Layer 8 of a small transformer language model trained on English Wikipedia (12 layers, counted from 0, width 96).
A neuron adds its activation times its output weights to the MLP's output. To switch it off is to set its activation to zero at one token and run the rest of the model.

Output weights of the MLP neurons that the questions are about. A number n stands for n times 0.0049.
n7: 8 13 -12 42 -9 19 6 46 24 -25 -1 21 7 28 -16 -4 12 4 -24 -19 0 8 41 15 28 37 -20 12 4 26 16 -3 -39 -35 -5 -6 -12 14 -10 46 3 43 -27 13 19 -31 41 -51 -15 -8 -7 -5 5 44 10 -25 67 3 -18 -35 8 23 -59 -4 -20 -18 -15 -10 -19 -8 9 -11 -20 22 23 -17 45 -4 57 14 -39 0 3 -30 13 10 3 30 4 -2 19 27 10 6 30 56
n9: -22 2 -15 -18 -8 25 -17 22 -19 7 -19 -18 -15 -20 -11 19 44 -18 -18 -6 -11 -28 14 -4 -15 11 6 -18 11 2 -15 -16 -40 -4 -1 -7 13 -14 33 31 -10 12 -19 -9 -11 20 -21 27 -6 27 1 17 7 19 -40 3 5 -6 -4 20 12 -13 28 24 23 -9 -11 10 28 7 2 28 -22 11 -13 -13 -27 7 15 -9 -3 -24 -20 11 4 3 -2 -27 21 5 -21 8 -10 -6 -31 0
n12: 35 -6 -21 33 -22 17 20 10 -1 42 -43 19 10 -14 10 -9 3 -1 15 -54 -12 6 24 -7 0 10 -19 7 -25 23 -24 -54 31 -8 -18 29 -3 -19 7 -8 16 -46 -11 14 -2 4 -12 45 -23 -25 -5 3 -3 10 18 16 -22 -4 34 5 31 -32 11 3 -23 15 -7 2 -8 6 2 9 5 -4 -49 9 -30 36 5 -52 -7 -36 45 12 -3 8 56 13 -4 4 -24 38 -31 30 -2 2
n25: -1 16 -6 1 22 -46 -7 7 7 43 -24 3 -5 -19 16 -8 -25 -3 -25 27 49 20 -42 22 -20 -37 -47 21 -1 -23 -4 -5 51 -23 12 4 2 -4 -7 -27 23 -13 -35 -25 -9 -46 44 47 -40 18 -41 13 24 3 9 26 6 7 -11 33 17 -25 -16 -28 22 5 8 -25 39 -11 -14 -9 -10 9 -18 -19 -26 -13 -24 -8 -12 -28 -33 -10 21 9 -23 -4 11 2 -56 2 -1 31 25 -14
n34: -8 15 -2 -12 -5 -3 -16 -30 -22 22 4 -2 4 24 -6 -19 5 22 -43 -15 36 28 -29 -30 -22 44 -14 -54 -5 -23 19 9 -4 -28 23 24 35 -29 -19 -18 4 -10 -5 5 -17 -15 4 -39 0 28 26 36 -1 30 6 -45 -26 -23 7 32 43 48 16 2 30 9 -56 -14 37 5 -13 -5 51 -11 -32 -18 -44 7 24 -32 -10 13 -17 66 -34 -9 -7 -37 -11 -21 -6 33 2 33 6 -25
n71: -4 -11 16 2 10 23 -2 -10 23 24 15 0 5 27 0 -43 -3 10 -1 -9 -27 -16 -44 12 -5 -19 7 -12 5 10 15 -11 -7 -13 7 16 -10 23 -25 -30 9 -7 28 3 0 -9 4 -2 -8 7 -11 -10 -3 18 24 10 -37 -27 -10 -7 25 16 4 13 -5 28 -2 12 -28 8 -2 -14 -4 0 4 -21 8 0 -18 -1 10 1 2 -16 23 4 4 16 -9 -5 24 -15 -27 1 30 -27
n95: 21 -22 12 -3 3 10 11 -23 46 27 2 8 -18 7 42 -12 12 45 39 -19 -1 2 -10 15 19 -26 -3 -7 15 4 25 -7 -4 32 -32 -10 -19 13 -3 23 -33 -44 11 25 31 -14 18 -39 -12 -13 -33 14 -27 -34 -11 8 -25 13 6 -18 6 28 4 4 -14 -19 -5 -10 2 27 -26 -16 14 -9 -13 14 -23 24 -22 -16 -49 36 -6 -16 13 -33 13 -10 -32 22 -12 -5 -4 -5 21 -9
n104: 3 8 24 -35 11 12 -3 -21 -23 -4 33 -16 10 -5 37 -38 -1 1 14 32 -15 11 20 14 13 6 22 15 -21 -20 7 -41 -3 11 -59 21 -21 22 11 3 -34 9 44 -3 -34 -37 -19 -2 -20 -31 -60 27 -13 -12 -21 61 -24 42 9 -3 2 -10 28 -4 -28 47 9 6 8 -18 21 23 2 21 -14 18 8 35 9 -38 15 -4 15 -33 2 -15 18 10 0 7 1 14 67 -14 -26 -26
n161: 9 -12 6 -14 11 3 1 -18 6 42 14 10 7 16 19 -6 -25 -13 4 -2 -17 36 23 12 28 -2 8 9 4 14 20 -12 -2 -12 42 -9 -4 18 -17 -48 7 -18 2 9 0 -17 -14 -20 5 15 16 14 13 17 12 -16 -31 -2 -3 23 2 16 -39 -15 6 3 8 -8 -3 -1 -3 -28 47 -6 -6 -17 21 6 -11 16 0 -4 1 -16 7 6 -20 37 -5 -20 29 -11 -2 -11 22 -6
n164: -33 8 -5 -9 6 -8 -39 15 46 -36 20 16 -9 48 -26 10 11 -30 23 -32 -38 10 12 5 -2 -2 2 0 -1 -37 2 40 -4 -21 28 -45 -28 25 -14 7 19 31 -1 -1 23 -14 -29 34 12 4 36 -19 -27 -3 -47 3 29 15 -26 -23 -5 31 54 -9 10 -8 7 -25 -49 35 -4 -9 -10 17 -1 19 29 33 21 23 4 15 -4 -21 20 -30 19 2 7 15 22 30 -33 -14 -31 -3
n173: 1 -10 0 -24 -19 3 -22 11 37 14 19 37 -29 -16 0 -5 33 -28 5 16 18 24 13 5 -38 15 9 -5 3 -26 30 -4 -27 -18 -23 -7 -8 -26 -39 -24 -6 14 47 20 -40 9 -6 -11 30 -33 -42 20 18 1 14 -17 -11 27 3 -19 -54 10 -44 -43 22 -21 -33 1 30 -29 -20 25 14 -5 -5 8 12 -32 1 37 -2 -14 -27 -2 -13 -12 -26 -16 -4 4 5 -18 6 -5 -21 -27
n179: 31 1 11 -39 -32 34 -16 -17 -20 32 25 35 -20 17 60 10 -6 32 -17 4 54 -24 37 18 -11 -14 -2 23 17 -4 -28 -8 19 -15 28 -27 9 -22 -24 -1 29 18 0 -18 -22 -16 20 -13 -16 16 -9 28 14 -28 8 6 12 -35 -21 -36 3 18 -15 -19 -11 -20 -6 -42 -11 -56 -1 5 -19 -22 -36 36 -3 3 13 0 -5 -35 18 -24 -19 1 7 21 9 -35 30 -14 3 12 -28 21
n183: 71 10 12 -20 -1 25 -1 -22 1 -38 -29 41 8 -19 -3 -5 -19 11 6 0 20 -28 -38 -21 -17 6 24 -37 -17 -4 -36 45 13 38 -18 21 0 3 28 -1 31 -13 2 33 6 19 -14 5 -1 4 20 -18 -15 20 5 40 -22 14 16 43 13 32 23 6 -33 24 28 16 28 -33 -41 -10 -27 11 10 -32 -46 94 6 -19 -12 -11 -20 -29 -57 -9 39 26 15 15 -12 -6 0 11 31 -17
n201: -12 34 -20 28 -5 16 -14 39 -3 -13 10 9 -38 33 -28 16 26 -6 -15 12 13 -24 26 -9 30 -3 -7 -8 -7 -16 2 6 -5 31 -19 -2 -30 -14 -1 39 13 17 -10 -26 19 -44 -8 8 13 1 44 -2 -18 3 -2 -8 22 25 -5 -11 3 18 41 11 -18 0 3 -1 22 41 24 -27 -56 -4 11 -22 17 6 -17 -23 8 14 -15 10 8 7 12 -19 -35 -5 20 8 15 -13 -14 21
n206: 4 -32 -28 -36 -1 12 49 13 -23 8 -25 67 45 -30 -2 -28 21 -13 41 -18 -17 0 -10 -12 -29 30 -6 -3 -20 -12 -13 -23 15 -50 -11 -12 6 -17 19 11 2 -19 -16 -9 -4 22 -44 25 -25 -17 -20 -34 32 7 27 -2 -4 2 -39 7 -24 10 -39 18 -23 39 -13 -5 0 -15 -9 0 -10 21 -9 -13 -15 -28 -14 -2 -27 -27 0 -22 -44 -5 -17 -15 23 7 10 -19 -5 45 -43 -18
n209: 42 28 -10 -2 11 -14 29 11 -35 -39 -4 4 -10 15 -2 -15 1 46 20 -18 -9 -8 21 60 47 -10 32 10 0 -4 11 10 29 23 -39 -57 36 -13 15 4 -23 33 14 4 10 -31 18 24 -19 -22 13 28 -6 6 -33 -17 9 -50 -3 29 -14 -39 -6 -9 23 14 -9 -1 2 -28 4 -3 7 -33 3 20 -23 -34 15 0 2 -15 -28 -22 44 -11 1 -4 11 27 38 -7 -1 -34 26 -18

Each question names a token from some text and the token that comes next. It shows the activations a of the neurons there, in the order above. A number n stands for n times 0.2.

Then comes g, the gradient of the next token's log-probability with respect to the MLP's output, scaled to length 1. A neuron's effect is roughly proportional to its activation times (output weights . g). A number n stands for n times 0.0041.

" b", then "os"
a: 0 43 0 -2 0 18 -19 1 -9 0 0 0 -1 2 0 0
g: -13 -12 -13 -26 33 -4 26 -2 11 -33 4 27 -17 -19 0 -24 -23 44 19 36 -2 2 8 22 24 40 0 5 -20 -7 -14 1 -2 -59 -10 52 65 -17 7 -28 10 -52 23 0 41 47 9 -15 18 -22 51 16 -26 27 28 17 1 1 4 18 -20 34 -10 1 -37 -17 -25 24 -31 31 -22 -28 25 -10 -5 -18 -6 29 -24 -11 -14 34 9 -7 23 -25 -15 -13 40 -23 10 -47 40 7 -22 -18
Which neuron, switched off, raises the next token's probability most? n9

"her", then " s"
a: -15 0 -1 0 0 19 -25 -2 -3 1 -1 -1 0 5 0 0
g: -37 -19 17 -25 16 -32 -12 -22 12 -60 -11 -31 -11 7 -29 -29 -22 -19 -23 16 -11 27 -26 -27 6 -16 -14 -14 -32 -19 -58 30 0 7 1 -26 2 -9 -6 -32 41 10 11 -11 35 -15 -21 -24 -7 1 -13 2 -24 19 20 25 4 45 -1 7 -10 -18 -42 27 -12 13 -1 -4 23 -13 10 -8 25 -34 30 36 -53 11 17 -12 21 -23 -54 -14 10 -27 4 -24 57 -25 8 -71 -13 18 -28 -11
Which two neurons, each switched off alone, lower its probability most, in order? n95, n7

"x", then "-"
a: -1 1 3 0 -2 8 0 0 -10 0 -11 -7 0 1 -33 0
g: 67 20 -42 -26 -5 -3 48 24 9 -16 -30 8 40 -16 -20 25 -19 50 -36 4 24 -15 7 1 -26 -2 12 37 21 2 -7 20 30 26 -32 1 46 -15 1 -6 -2 50 -1 -12 -5 -14 7 -9 6 36 14 -27 9 12 15 9 8 -29 -6 14 -11 -25 -72 -10 46 -12 23 8 -17 -14 -16 -10 11 -32 -7 5 -74 -24 -31 8 29 25 26 -28 25 2 17 30 -1 -18 -1 -2 -17 6 35 24
Which neuron, switched off, raises the next token's probability most? n179

" he", then " m"
a: 0 0 -1 0 -1 20 0 0 0 -8 -28 0 1 16 -4 0
g: 26 -25 -17 -25 14 -3 54 17 -28 23 0 -8 -6 17 13 -18 7 -7 -2 13 27 -9 9 45 0 -22 2 -4 -8 -43 -11 -36 -9 79 -14 -13 -32 4 -18 -17 -3 4 -22 -4 -16 4 -2 15 -8 -25 -20 -28 6 -6 51 10 -30 -48 12 34 -6 -3 -68 6 -8 60 -2 50 62 -15 18 41 0 10 -46 -18 -19 -4 31 -12 5 32 27 21 -12 -38 14 1 -4 -17 17 -7 -13 2 8 -10
Which neuron, switched off, lowers the next token's probability most? n164

" S", then "h"
a: 0 0 0 0 0 59 -8 1 -29 0 0 0 0 1 0 -1
g: -35 -10 38 35 18 22 18 10 -7 -38 -73 19 28 3 34 -11 -19 23 8 -15 -45 -6 -7 9 -11 -11 41 3 -10 8 2 24 -5 -44 6 15 -6 -15 -36 -1 15 -14 -8 -11 -29 -5 -26 30 -58 -24 -11 30 28 -31 13 -8 63 17 -3 -29 9 22 42 -18 37 11 12 6 10 33 -24 34 -11 11 -30 -13 -46 -8 27 6 5 15 22 11 -41 -22 -9 3 -14 32 -27 -45 -30 19 5 -15
Which two neurons, each switched off alone, lower its probability most, in order? n161, n71

"ing", then " W"
a: 3 12 0 -2 -1 33 -13 -21 -27 -3 -10 0 0 0 0 0
g: 4 36 -26 11 -30 13 -5 -20 3 0 -13 -1 -29 5 -3 -2 6 -14 43 -8 -2 -30 -24 -24 8 47 5 2 38 -48 43 -31 -12 12 8 -27 39 -15 -15 -4 -16 31 -24 -8 -11 27 69 26 -46 20 14 -39 -7 53 5 -5 34 35 -35 -23 -45 2 2 -61 -7 -11 30 -12 2 27 7 -20 -28 16 -29 6 21 -33 -4 -7 -17 18 -21 24 -5 20 -10 -8 46 -8 -17 -46 -11 -12 -21 11
Which neuron, switched off, lowers the next token's probability most? n104

"7", then " |"
a: -1 25 1 -1 0 44 0 -2 -2 6 -1 0 0 -1 -1 0
g: -25 38 16 27 -15 -10 10 -44 -29 -8 -7 -7 30 24 -23 16 6 10 3 37 -17 -24 21 -20 -21 11 -25 51 32 -22 -20 29 34 -11 32 19 28 -53 22 6 19 32 2 34 -23 8 10 -7 33 30 22 20 25 51 -9 -4 8 15 36 2 20 3 6 12 -10 37 4 50 31 0 -27 47 21 -24 50 21 -20 -27 -32 -26 -48 -3 -12 -9 -19 -8 -12 -25 -6 5 -14 45 -28 -21 -28 2
Which neuron, switched off, lowers the next token's probability most? n9

" the", then " f"
a: 0 -1 23 1 0 -20 0 0 -1 1 -13 -12 0 0 -8 -1
g: 3 -17 -15 16 6 -23 49 -9 -21 -6 -13 -37 22 -1 -31 8 -7 4 -21 4 -74 15 -19 39 -18 -45 -12 6 29 -18 16 -26 18 17 23 -35 11 14 26 19 -25 2 -4 -37 15 -68 -38 2 -61 -4 4 24 -27 -5 6 24 -54 -27 24 22 -34 -12 -3 2 9 -24 16 24 6 -20 19 17 -4 -1 -24 42 0 24 35 -2 35 4 -17 33 20 14 41 15 7 -25 -10 32 -44 6 3 2
Which two neurons, each switched off alone, lower its probability most, in order? n12, n173

"r", then "ated"
a: 0 0 -1 1 25 -2 0 1 0 -8 0 2 -51 1 5 1
g: -9 3 -53 8 -17 -27 38 4 -30 34 -21 -60 4 -34 16 2 45 -44 -36 -2 -9 21 -3 2 -12 15 -32 13 -17 4 15 11 10 18 7 5 -27 28 -2 -21 38 37 3 13 15 12 5 7 0 -3 -12 -23 6 -6 1 19 -1 25 18 51 18 -42 49 6 15 23 -18 -6 -3 43 -1 3 -4 29 46 -25 -7 -28 -34 11 -1 46 18 -32 7 -18 -12 -9 49 -12 54 44 -1 -21 -10 -52
Which neuron, switched off, lowers the next token's probability most? n183

"G", then "op"
a: 0 6 4 0 0 17 0 0 -3 1 2 0 -1 -1 -12 0
g: 18 -19 -25 -22 56 -28 -4 46 -5 -19 -4 -10 5 -5 16 -5 -32 -21 14 15 -12 -22 -1 -6 16 -8 -27 14 32 -11 -56 2 -12 -46 11 32 36 -19 0 -15 3 -4 -2 32 16 45 38 -54 40 36 6 -5 -1 -1 -45 16 -19 -20 -39 0 20 6 52 -3 33 -12 9 -43 17 -6 7 -48 -20 -17 15 -30 -18 17 -11 -22 24 1 1 13 -3 24 -49 27 7 9 -4 -53 -14 28 24 -36
Which neuron, switched off, raises the next token's probability most? n12

"p", then "le"
a: 0 0 3 0 -2 -3 -1 0 -24 0 -32 -2 1 0 -32 2
g: 6 3 -27 50 21 -28 -14 14 -16 -25 -3 -25 18 -6 -26 43 -30 -8 -19 -29 -24 -30 -11 17 -14 12 25 36 -61 48 8 -10 28 -8 21 48 -42 -14 7 12 52 47 9 19 7 -24 10 12 -17 17 -14 -15 -21 -32 9 15 3 22 -30 26 31 -5 18 -14 11 -48 -28 -13 11 -15 10 -47 19 -31 14 -2 -10 -6 -12 34 -4 33 0 20 7 -15 -3 -49 -34 6 19 0 48 3 27 -42
Which neuron, switched off, lowers the next token's probability most? n206

"y", then " al"
a: 0 -3 0 0 -1 17 0 1 -49 0 -14 0 0 3 0 0
g: 2 -20 47 -11 -15 36 -24 33 -18 15 -47 5 2 12 38 -39 -29 2 -41 65 -22 -20 14 12 -36 -40 -8 36 7 30 -13 60 -18 -20 -14 2 -15 -25 0 33 -6 30 -3 18 2 19 26 -7 -42 -24 -35 7 -29 -3 -5 -20 -4 -34 -5 -28 14 -28 -13 2 -26 18 25 37 -26 -14 16 22 4 27 21 -31 -15 -13 -8 -4 -16 -52 -15 -7 8 28 9 20 9 -14 -40 -32 35 2 -29 27
Which neuron, switched off, lowers the next token's probability most? n161

"h", then "od"
a: 1 0 5 2 4 6 1 -2 -3 0 -1 -24 -1 1 7 40
g: -5 11 27 7 17 29 40 32 13 -5 -20 17 14 9 5 1 6 -6 3 4 -13 -1 27 14 22 10 13 -12 29 -29 -28 41 -33 26 -3 -11 7 24 17 20 -18 1 14 -6 45 -8 8 -23 -64 -55 -18 16 -42 -36 -5 24 -29 -30 19 -15 34 -31 11 -37 -22 2 35 -19 44 44 37 -34 1 25 11 27 12 20 -35 -22 17 -8 -46 -40 22 10 7 -23 9 -39 19 16 -37 8 -1 48
Which neuron, switched off, lowers the next token's probability most? n209

" p", then "ort"
a: 0 12 1 -2 0 35 0 0 1 0 23 0 0 0 0 0
g: 6 -13 14 -15 15 15 -41 -4 11 47 -10 45 -4 11 -45 -11 13 10 41 -29 3 -4 10 9 6 -17 -20 46 -2 1 -37 44 -19 -13 -41 25 -14 -32 -11 49 8 20 2 6 62 -5 -5 -15 -55 14 2 2 -26 -10 -49 49 14 13 -13 -8 2 -2 -21 15 2 -40 20 21 -32 -4 -25 7 -6 15 30 -11 57 -9 6 -47 47 -9 1 -5 45 -9 -37 -5 29 21 26 6 0 21 8 -7
Which neuron, switched off, raises the next token's probability most? n173

"al", then "e"
a: 6 2 0 0 51 0 3 -5 0 1 -14 0 0 0 -3 0
g: 12 -11 -23 18 4 -22 50 -23 31 22 17 -1 -58 11 -9 13 -10 -9 6 -44 50 50 54 16 -25 21 11 -32 -30 -12 9 16 -16 23 -20 5 -5 -11 -10 14 -14 -28 13 -2 -2 34 5 8 -7 31 -6 26 -2 12 20 -4 -15 -2 -24 4 -28 -35 27 -49 -18 -26 9 13 43 -12 -32 -20 -35 10 11 -11 31 -25 37 7 4 19 3 14 -9 0 27 -8 -37 -1 -30 -49 12 -14 84 0
Which neuron, switched off, lowers the next token's probability most? n34

" was", then " b"
a: 0 -1 -2 0 0 -18 1 -3 -4 -2 -1 -1 0 0 -2 0
g: 8 -9 37 9 17 40 14 -2 -26 -44 21 -68 -10 33 -7 29 -9 7 -14 38 -7 9 -13 -30 -39 -20 11 0 -38 17 13 -11 -7 19 7 -12 -72 -15 37 27 5 -55 34 -42 -4 -37 1 -13 11 14 3 0 -12 10 -13 4 -27 39 -10 -10 -25 -19 34 4 -31 1 -1 22 22 -5 60 13 15 18 32 13 10 36 -24 0 21 8 -24 -43 -12 -6 12 -8 3 14 -4 46 1 -8 -6 -53
Which neuron, switched off, raises the next token's probability most? n104

" com", then "ed"
a: -1 3 1 0 0 -7 0 0 -1 -2 5 1 1 -22 1 0
g: 17 -31 30 -10 15 54 42 -54 -15 1 31 -16 -1 -25 34 -17 -20 -12 6 -15 -18 6 -2 -5 14 14 37 -39 28 20 -28 7 -7 15 0 -28 30 29 -7 -17 0 -7 13 18 -36 -16 7 -15 2 24 -43 6 -22 30 -2 13 -13 41 -40 3 -33 9 15 -34 4 -4 -56 -36 26 10 7 0 39 -6 -78 12 23 -14 8 13 -51 -17 24 1 35 -21 8 -35 7 -53 -8 16 11 -15 -10 -2
Which neuron, switched off, lowers the next token's probability most? n201

"ers", then " and"
a: -15 7 1 0 -3 24 -17 8 0 0 -18 -1 0 0 0 2
g: 34 34 -14 18 2 21 -1 14 19 -15 -24 50 8 8 -13 11 -10 -2 -3 -1 -14 6 9 10 -9 57 -5 -40 -30 4 -2 -30 13 -38 63 18 23 -13 24 16 28 34 -13 -22 -57 12 -25 16 56 -18 38 -20 23 24 -9 9 -6 16 59 -1 28 20 -35 17 -18 30 5 11 22 -8 -10 -6 13 -15 -4 -28 -20 29 -39 -2 -30 -15 -26 -1 -8 -28 14 -10 -29 20 -5 17 -52 13 11 -61
Which neuron, switched off, lowers the next token's probability most? n95

"at", then "her"
a: 52 0 2 9 -1 24 0 0 -1 1 1 -2 1 -8 0 0
g: 28 -17 2 13 12 -20 30 1 -6 1 -24 50 43 5 -12 -21 -2 23 32 1 23 -39 -8 -29 -4 -22 -13 4 -20 -14 -42 15 12 -24 -23 24 12 13 -36 16 -17 -28 -18 17 13 23 6 10 -25 -19 35 -11 10 31 18 53 0 47 10 -26 11 4 92 -70 -18 -21 12 18 -7 38 -29 20 -4 21 14 27 -14 37 9 4 -7 13 20 1 -32 -5 25 -11 9 36 35 12 -3 30 26 -23
Which neuron, switched off, raises the next token's probability most? n7

" M", then "z"
a: 0 4 -1 0 1 81 0 0 -22 1 0 0 0 8 1 0
g: 25 56 0 5 -14 29 -12 21 -34 -33 21 -2 39 3 -11 10 -23 21 -22 -1 28 -5 -17 3 -7 -11 -28 46 -4 -1 -1 28 -9 9 -9 -6 9 -9 -32 1 22 42 -30 -15 -39 -7 -3 -5 -28 -19 -37 -29 40 -37 -8 -13 26 -50 -33 23 -36 19 -11 -46 11 -31 8 18 25 44 8 -44 1 -9 -19 -43 -27 14 55 -2 -7 32 16 16 32 -22 3 18 13 61 -4 -35 11 -2 19 10
Which neuron, switched off, lowers the next token's probability most? n161

"E", then "ar"
a: 0 0 -2 0 0 21 -1 1 0 -2 3 0 -1 6 0 0
g: 8 -38 20 -53 -25 -7 26 24 -25 35 31 0 0 3 60 -4 19 13 -6 -2 -10 39 13 16 9 -8 -38 3 -9 14 -28 -26 -5 -30 -25 8 14 -69 23 6 0 0 -2 3 23 35 -6 43 28 -43 -27 -43 -13 13 -10 -8 -22 66 4 -55 2 21 8 13 -15 5 12 -8 -40 5 -20 21 28 22 -31 49 3 9 -1 28 -23 -8 10 1 -3 -7 16 -13 17 -6 -9 27 17 32 18 -56
Which neuron, switched off, raises the next token's probability most? n201

"ame", then " h"
a: 0 -1 0 0 0 -17 0 -44 -12 -12 -14 0 0 -1 1 0
g: 12 14 34 0 -5 -41 0 -6 23 37 -54 34 -13 5 -5 11 7 9 15 15 -28 -45 31 -6 17 9 6 -63 15 14 13 -4 -66 37 -34 -16 35 27 10 7 -33 9 -7 -4 -22 -45 20 -36 7 25 14 26 -1 -2 -33 -32 15 6 25 38 -1 41 31 12 19 15 25 -24 15 0 16 -1 5 30 -1 -9 -53 11 -43 2 -24 35 44 25 17 22 -12 31 -17 8 6 -10 -31 35 2 -11
Which neuron, switched off, lowers the next token's probability most? n104

"z", then "an"
a: 0 3 -2 0 0 88 0 0 -2 -1 2 0 3 16 0 -2
g: 16 -22 20 17 -35 16 -42 61 8 38 -11 -12 0 -12 40 -2 -18 22 24 39 -58 -23 20 -9 -10 15 -28 13 22 -23 35 -7 21 -38 37 -16 -13 -6 12 4 -6 10 -31 13 8 6 16 -34 -10 -12 26 -12 6 4 28 -26 -16 -33 31 -19 23 7 -36 6 -33 -16 -25 3 -4 -15 31 -28 -46 26 51 -35 -16 -9 7 13 -2 -15 36 -24 -12 -25 -24 -22 -8 -46 -28 43 -9 43 -28 17
Which neuron, switched off, lowers the next token's probability most? n71

"il", then "m"
a: 1 0 6 -32 -1 -24 0 -1 0 0 -1 -6 0 -14 -1 1
g: -23 17 -4 -45 42 16 -19 10 7 -26 -5 -27 17 19 -6 -53 8 -5 -35 11 39 -3 50 -21 8 -6 24 22 -13 -32 40 23 -26 29 -6 3 -27 30 -32 33 1 5 10 -29 12 -13 -19 -20 -39 -28 32 3 -40 -21 9 -16 -29 8 12 28 25 -16 -39 18 -35 14 32 -5 14 -2 40 17 -42 4 55 -4 33 21 24 -27 46 26 4 -13 -11 16 -44 27 -7 21 34 14 -6 2 5 33
Which neuron, switched off, lowers the next token's probability most? n25

" c", then "o"
a: 0 6 -1 -1 1 66 0 2 23 -1 21 0 0 -2 -1 -1
g: -20 -13 -42 -21 -33 36 25 36 -3 -8 13 -6 -49 16 -13 36 -6 26 -8 21 27 -23 17 -39 -6 -26 35 0 -46 -1 14 31 9 0 31 -23 -4 0 -18 15 4 -41 -3 27 7 -7 -17 -5 43 -3 -30 26 23 -3 -31 -13 -28 -5 -27 -40 -35 14 16 -22 24 12 -18 10 -50 11 36 -25 27 -25 -20 -13 -37 4 -2 67 -29 17 -27 -27 13 -57 -17 -7 -11 -17 -14 -14 1 -41 21 -20
Which two neurons, each switched off alone, lower its probability most, in order? n173, n161

" and", then " A"
a: -2 27 -1 0 -1 55 0 -1 10 -1 13 0 0 0 -1 -1
g: 12 21 1 -13 -5 14 22 -13 -10 -38 -17 -5 -37 -34 14 -31 9 -16 16 -45 -1 -15 39 34 40 -14 -3 -28 0 -17 -66 -26 53 2 3 48 -6 -41 -16 47 21 38 17 -19 1 48 -47 -21 9 -40 -11 0 -25 18 28 -25 30 -19 -37 28 -8 -19 -45 2 9 -27 -2 -26 28 -4 -3 -26 8 -20 -25 43 -9 -6 16 -22 17 8 4 -19 30 -2 12 8 13 -18 -5 5 -29 -16 -22 37
Which neuron, switched off, raises the next token's probability most? n71

" as", then " "
a: 0 -7 0 -3 -3 9 1 -7 -7 1 -14 0 0 1 -25 0
g: 62 13 42 43 -9 -27 5 -10 -31 -27 16 -21 0 17 -5 -4 -28 43 -35 -11 16 0 -68 -31 -29 -24 -28 -16 -71 -19 -35 29 -59 -9 10 27 -3 17 20 6 4 -13 2 -29 27 13 23 29 40 14 7 5 -21 -13 19 -22 3 -17 -20 17 -18 -30 0 23 -22 48 9 -47 -13 48 -36 7 20 12 -17 -3 1 -5 28 -7 -10 -3 -2 9 24 9 11 3 2 -21 9 -41 -10 -5 -1 0
Which neuron, switched off, lowers the next token's probability most? n173

"il", then "ly"
a: -1 1 0 -2 22 6 -1 0 -2 0 0 0 0 -28 25 0
g: -5 26 -10 50 6 -8 3 -30 6 10 -14 26 50 3 -37 43 -20 38 53 -35 3 -31 -22 10 -2 -2 3 -1 -30 -19 7 -15 19 -43 43 -2 -8 -46 -2 -11 -25 19 -27 1 6 16 9 17 -6 19 26 -13 17 42 18 -15 35 -3 -14 -12 -6 21 12 -16 3 -9 -5 18 -50 -8 -46 1 25 -29 0 28 -44 16 -43 2 -31 14 24 52 27 0 50 -34 -18 31 7 45 -14 -14 19 15
Which neuron, switched off, lowers the next token's probability most? n34

" |", then " J"
a: -1 0 0 0 0 29 2 0 -37 0 -6 -5 0 -1 -2 0
g: 3 -40 5 52 27 32 -6 -38 -34 -14 -28 21 14 -2 24 -14 2 -30 35 -44 -10 7 24 -35 -40 -24 -10 -16 20 -33 51 -1 20 19 -9 -5 -20 -18 -25 22 -21 -23 37 -8 -10 -10 36 8 -24 24 16 17 -43 11 16 5 24 20 -26 -31 15 38 -33 -19 19 -12 -13 -6 -10 38 -38 -43 -29 42 -14 33 -12 9 9 10 12 6 12 -8 -42 8 28 -42 4 1 8 -30 -55 -29 0 -6
Which neuron, switched off, lowers the next token's probability most? n71

"it", then "c"
a: 0 3 -1 20 0 10 0 0 1 -3 0 -1 0 20 0 0
g: 25 -14 6 43 26 29 -46 -19 -7 -25 -16 -12 27 32 -15 2 8 -45 35 11 27 -16 8 -17 -44 -15 7 14 5 -29 -27 -3 -7 0 13 -5 -5 30 -13 46 21 7 -34 15 -22 20 21 -20 -53 -1 22 3 -22 -14 2 13 -5 -65 22 -2 43 -27 -14 32 28 55 21 -5 -19 -2 32 -36 -3 8 -1 -35 25 -37 10 23 39 11 28 -8 -25 14 -12 19 -1 -10 -40 -37 30 17 -44 14
Which neuron, switched off, lowers the next token's probability most? n71

"h", then "s"
a: 2 -2 1 0 -2 49 -9 0 -9 -1 -1 0 0 1 -9 0
g: -28 11 17 7 -2 11 -53 -33 38 4 68 0 19 -22 -34 25 21 -18 45 -3 15 46 -9 -24 0 -13 -11 -39 -24 1 -14 7 -4 2 7 20 -8 4 27 -13 0 -8 2 -31 7 3 22 15 -28 -8 24 2 21 -28 21 -39 -15 -2 -19 17 24 21 31 -28 41 45 34 -21 7 -8 -51 1 15 -21 -25 13 -25 -10 27 7 40 29 -6 0 -39 41 -6 49 24 -10 -15 50 29 33 -20 -30
Which neuron, switched off, lowers the next token's probability most? n95

" w", then "ork"
a: -2 -6 0 -1 -2 10 1 2 0 -2 0 0 0 11 0 -1
g: -22 -43 -5 2 -31 21 0 37 -27 1 -25 -16 -8 -2 4 25 58 2 -1 36 -40 -14 -3 -2 -25 11 10 -47 8 27 19 13 13 21 1 -3 -7 -38 54 29 26 -18 -8 1 36 7 11 27 -27 -15 16 -14 -56 -1 -10 -38 -29 1 -19 -22 -16 38 -32 -10 25 15 5 -16 -15 62 -4 -42 -5 -33 12 -69 17 -15 -31 -9 1 24 -41 -20 9 12 9 -27 32 -3 3 12 -6 2 26 -34
Which neuron, switched off, lowers the next token's probability most? n201

"ver", then "al"
a: 51 0 -15 2 0 27 0 -1 0 2 2 13 0 36 0 0
g: 46 -15 -20 -9 -7 -1 -10 25 -3 2 23 9 -12 37 -27 -14 17 -53 3 -5 -22 -37 12 12 43 18 -12 1 72 -14 9 18 -4 -34 24 -2 -5 26 40 -17 8 21 11 34 -2 -16 -28 -14 -21 -3 -22 -28 -19 -56 41 -19 10 -9 33 -18 -12 -29 -46 9 -2 14 -29 27 22 -21 -51 12 3 -42 -22 20 -41 4 32 4 -35 -11 25 -24 16 -26 -4 -11 -53 18 -3 36 12 -17 -14 24
Which neuron, switched off, lowers the next token's probability most? n7

"b", then "ou"
a: 0 -8 0 0 -2 -5 0 -12 3 1 0 -24 -2 -3 0 -2
g: -8 -18 -1 24 -39 -12 31 16 17 -5 27 14 5 29 26 34 -13 -21 3 5 -28 25 -27 -2 26 -7 -16 5 36 -15 1 -60 -20 11 11 -6 4 14 -34 -10 -38 32 -27 -5 -7 57 29 -1 -3 -9 -16 -22 -16 -41 51 -34 -10 14 4 -11 10 19 -17 45 -48 -24 -5 11 13 35 5 3 -20 39 -44 -3 14 -13 14 9 -29 7 -11 18 4 -24 59 12 -64 9 -38 -19 2 -25 46 22
Which neuron, switched off, lowers the next token's probability most? n179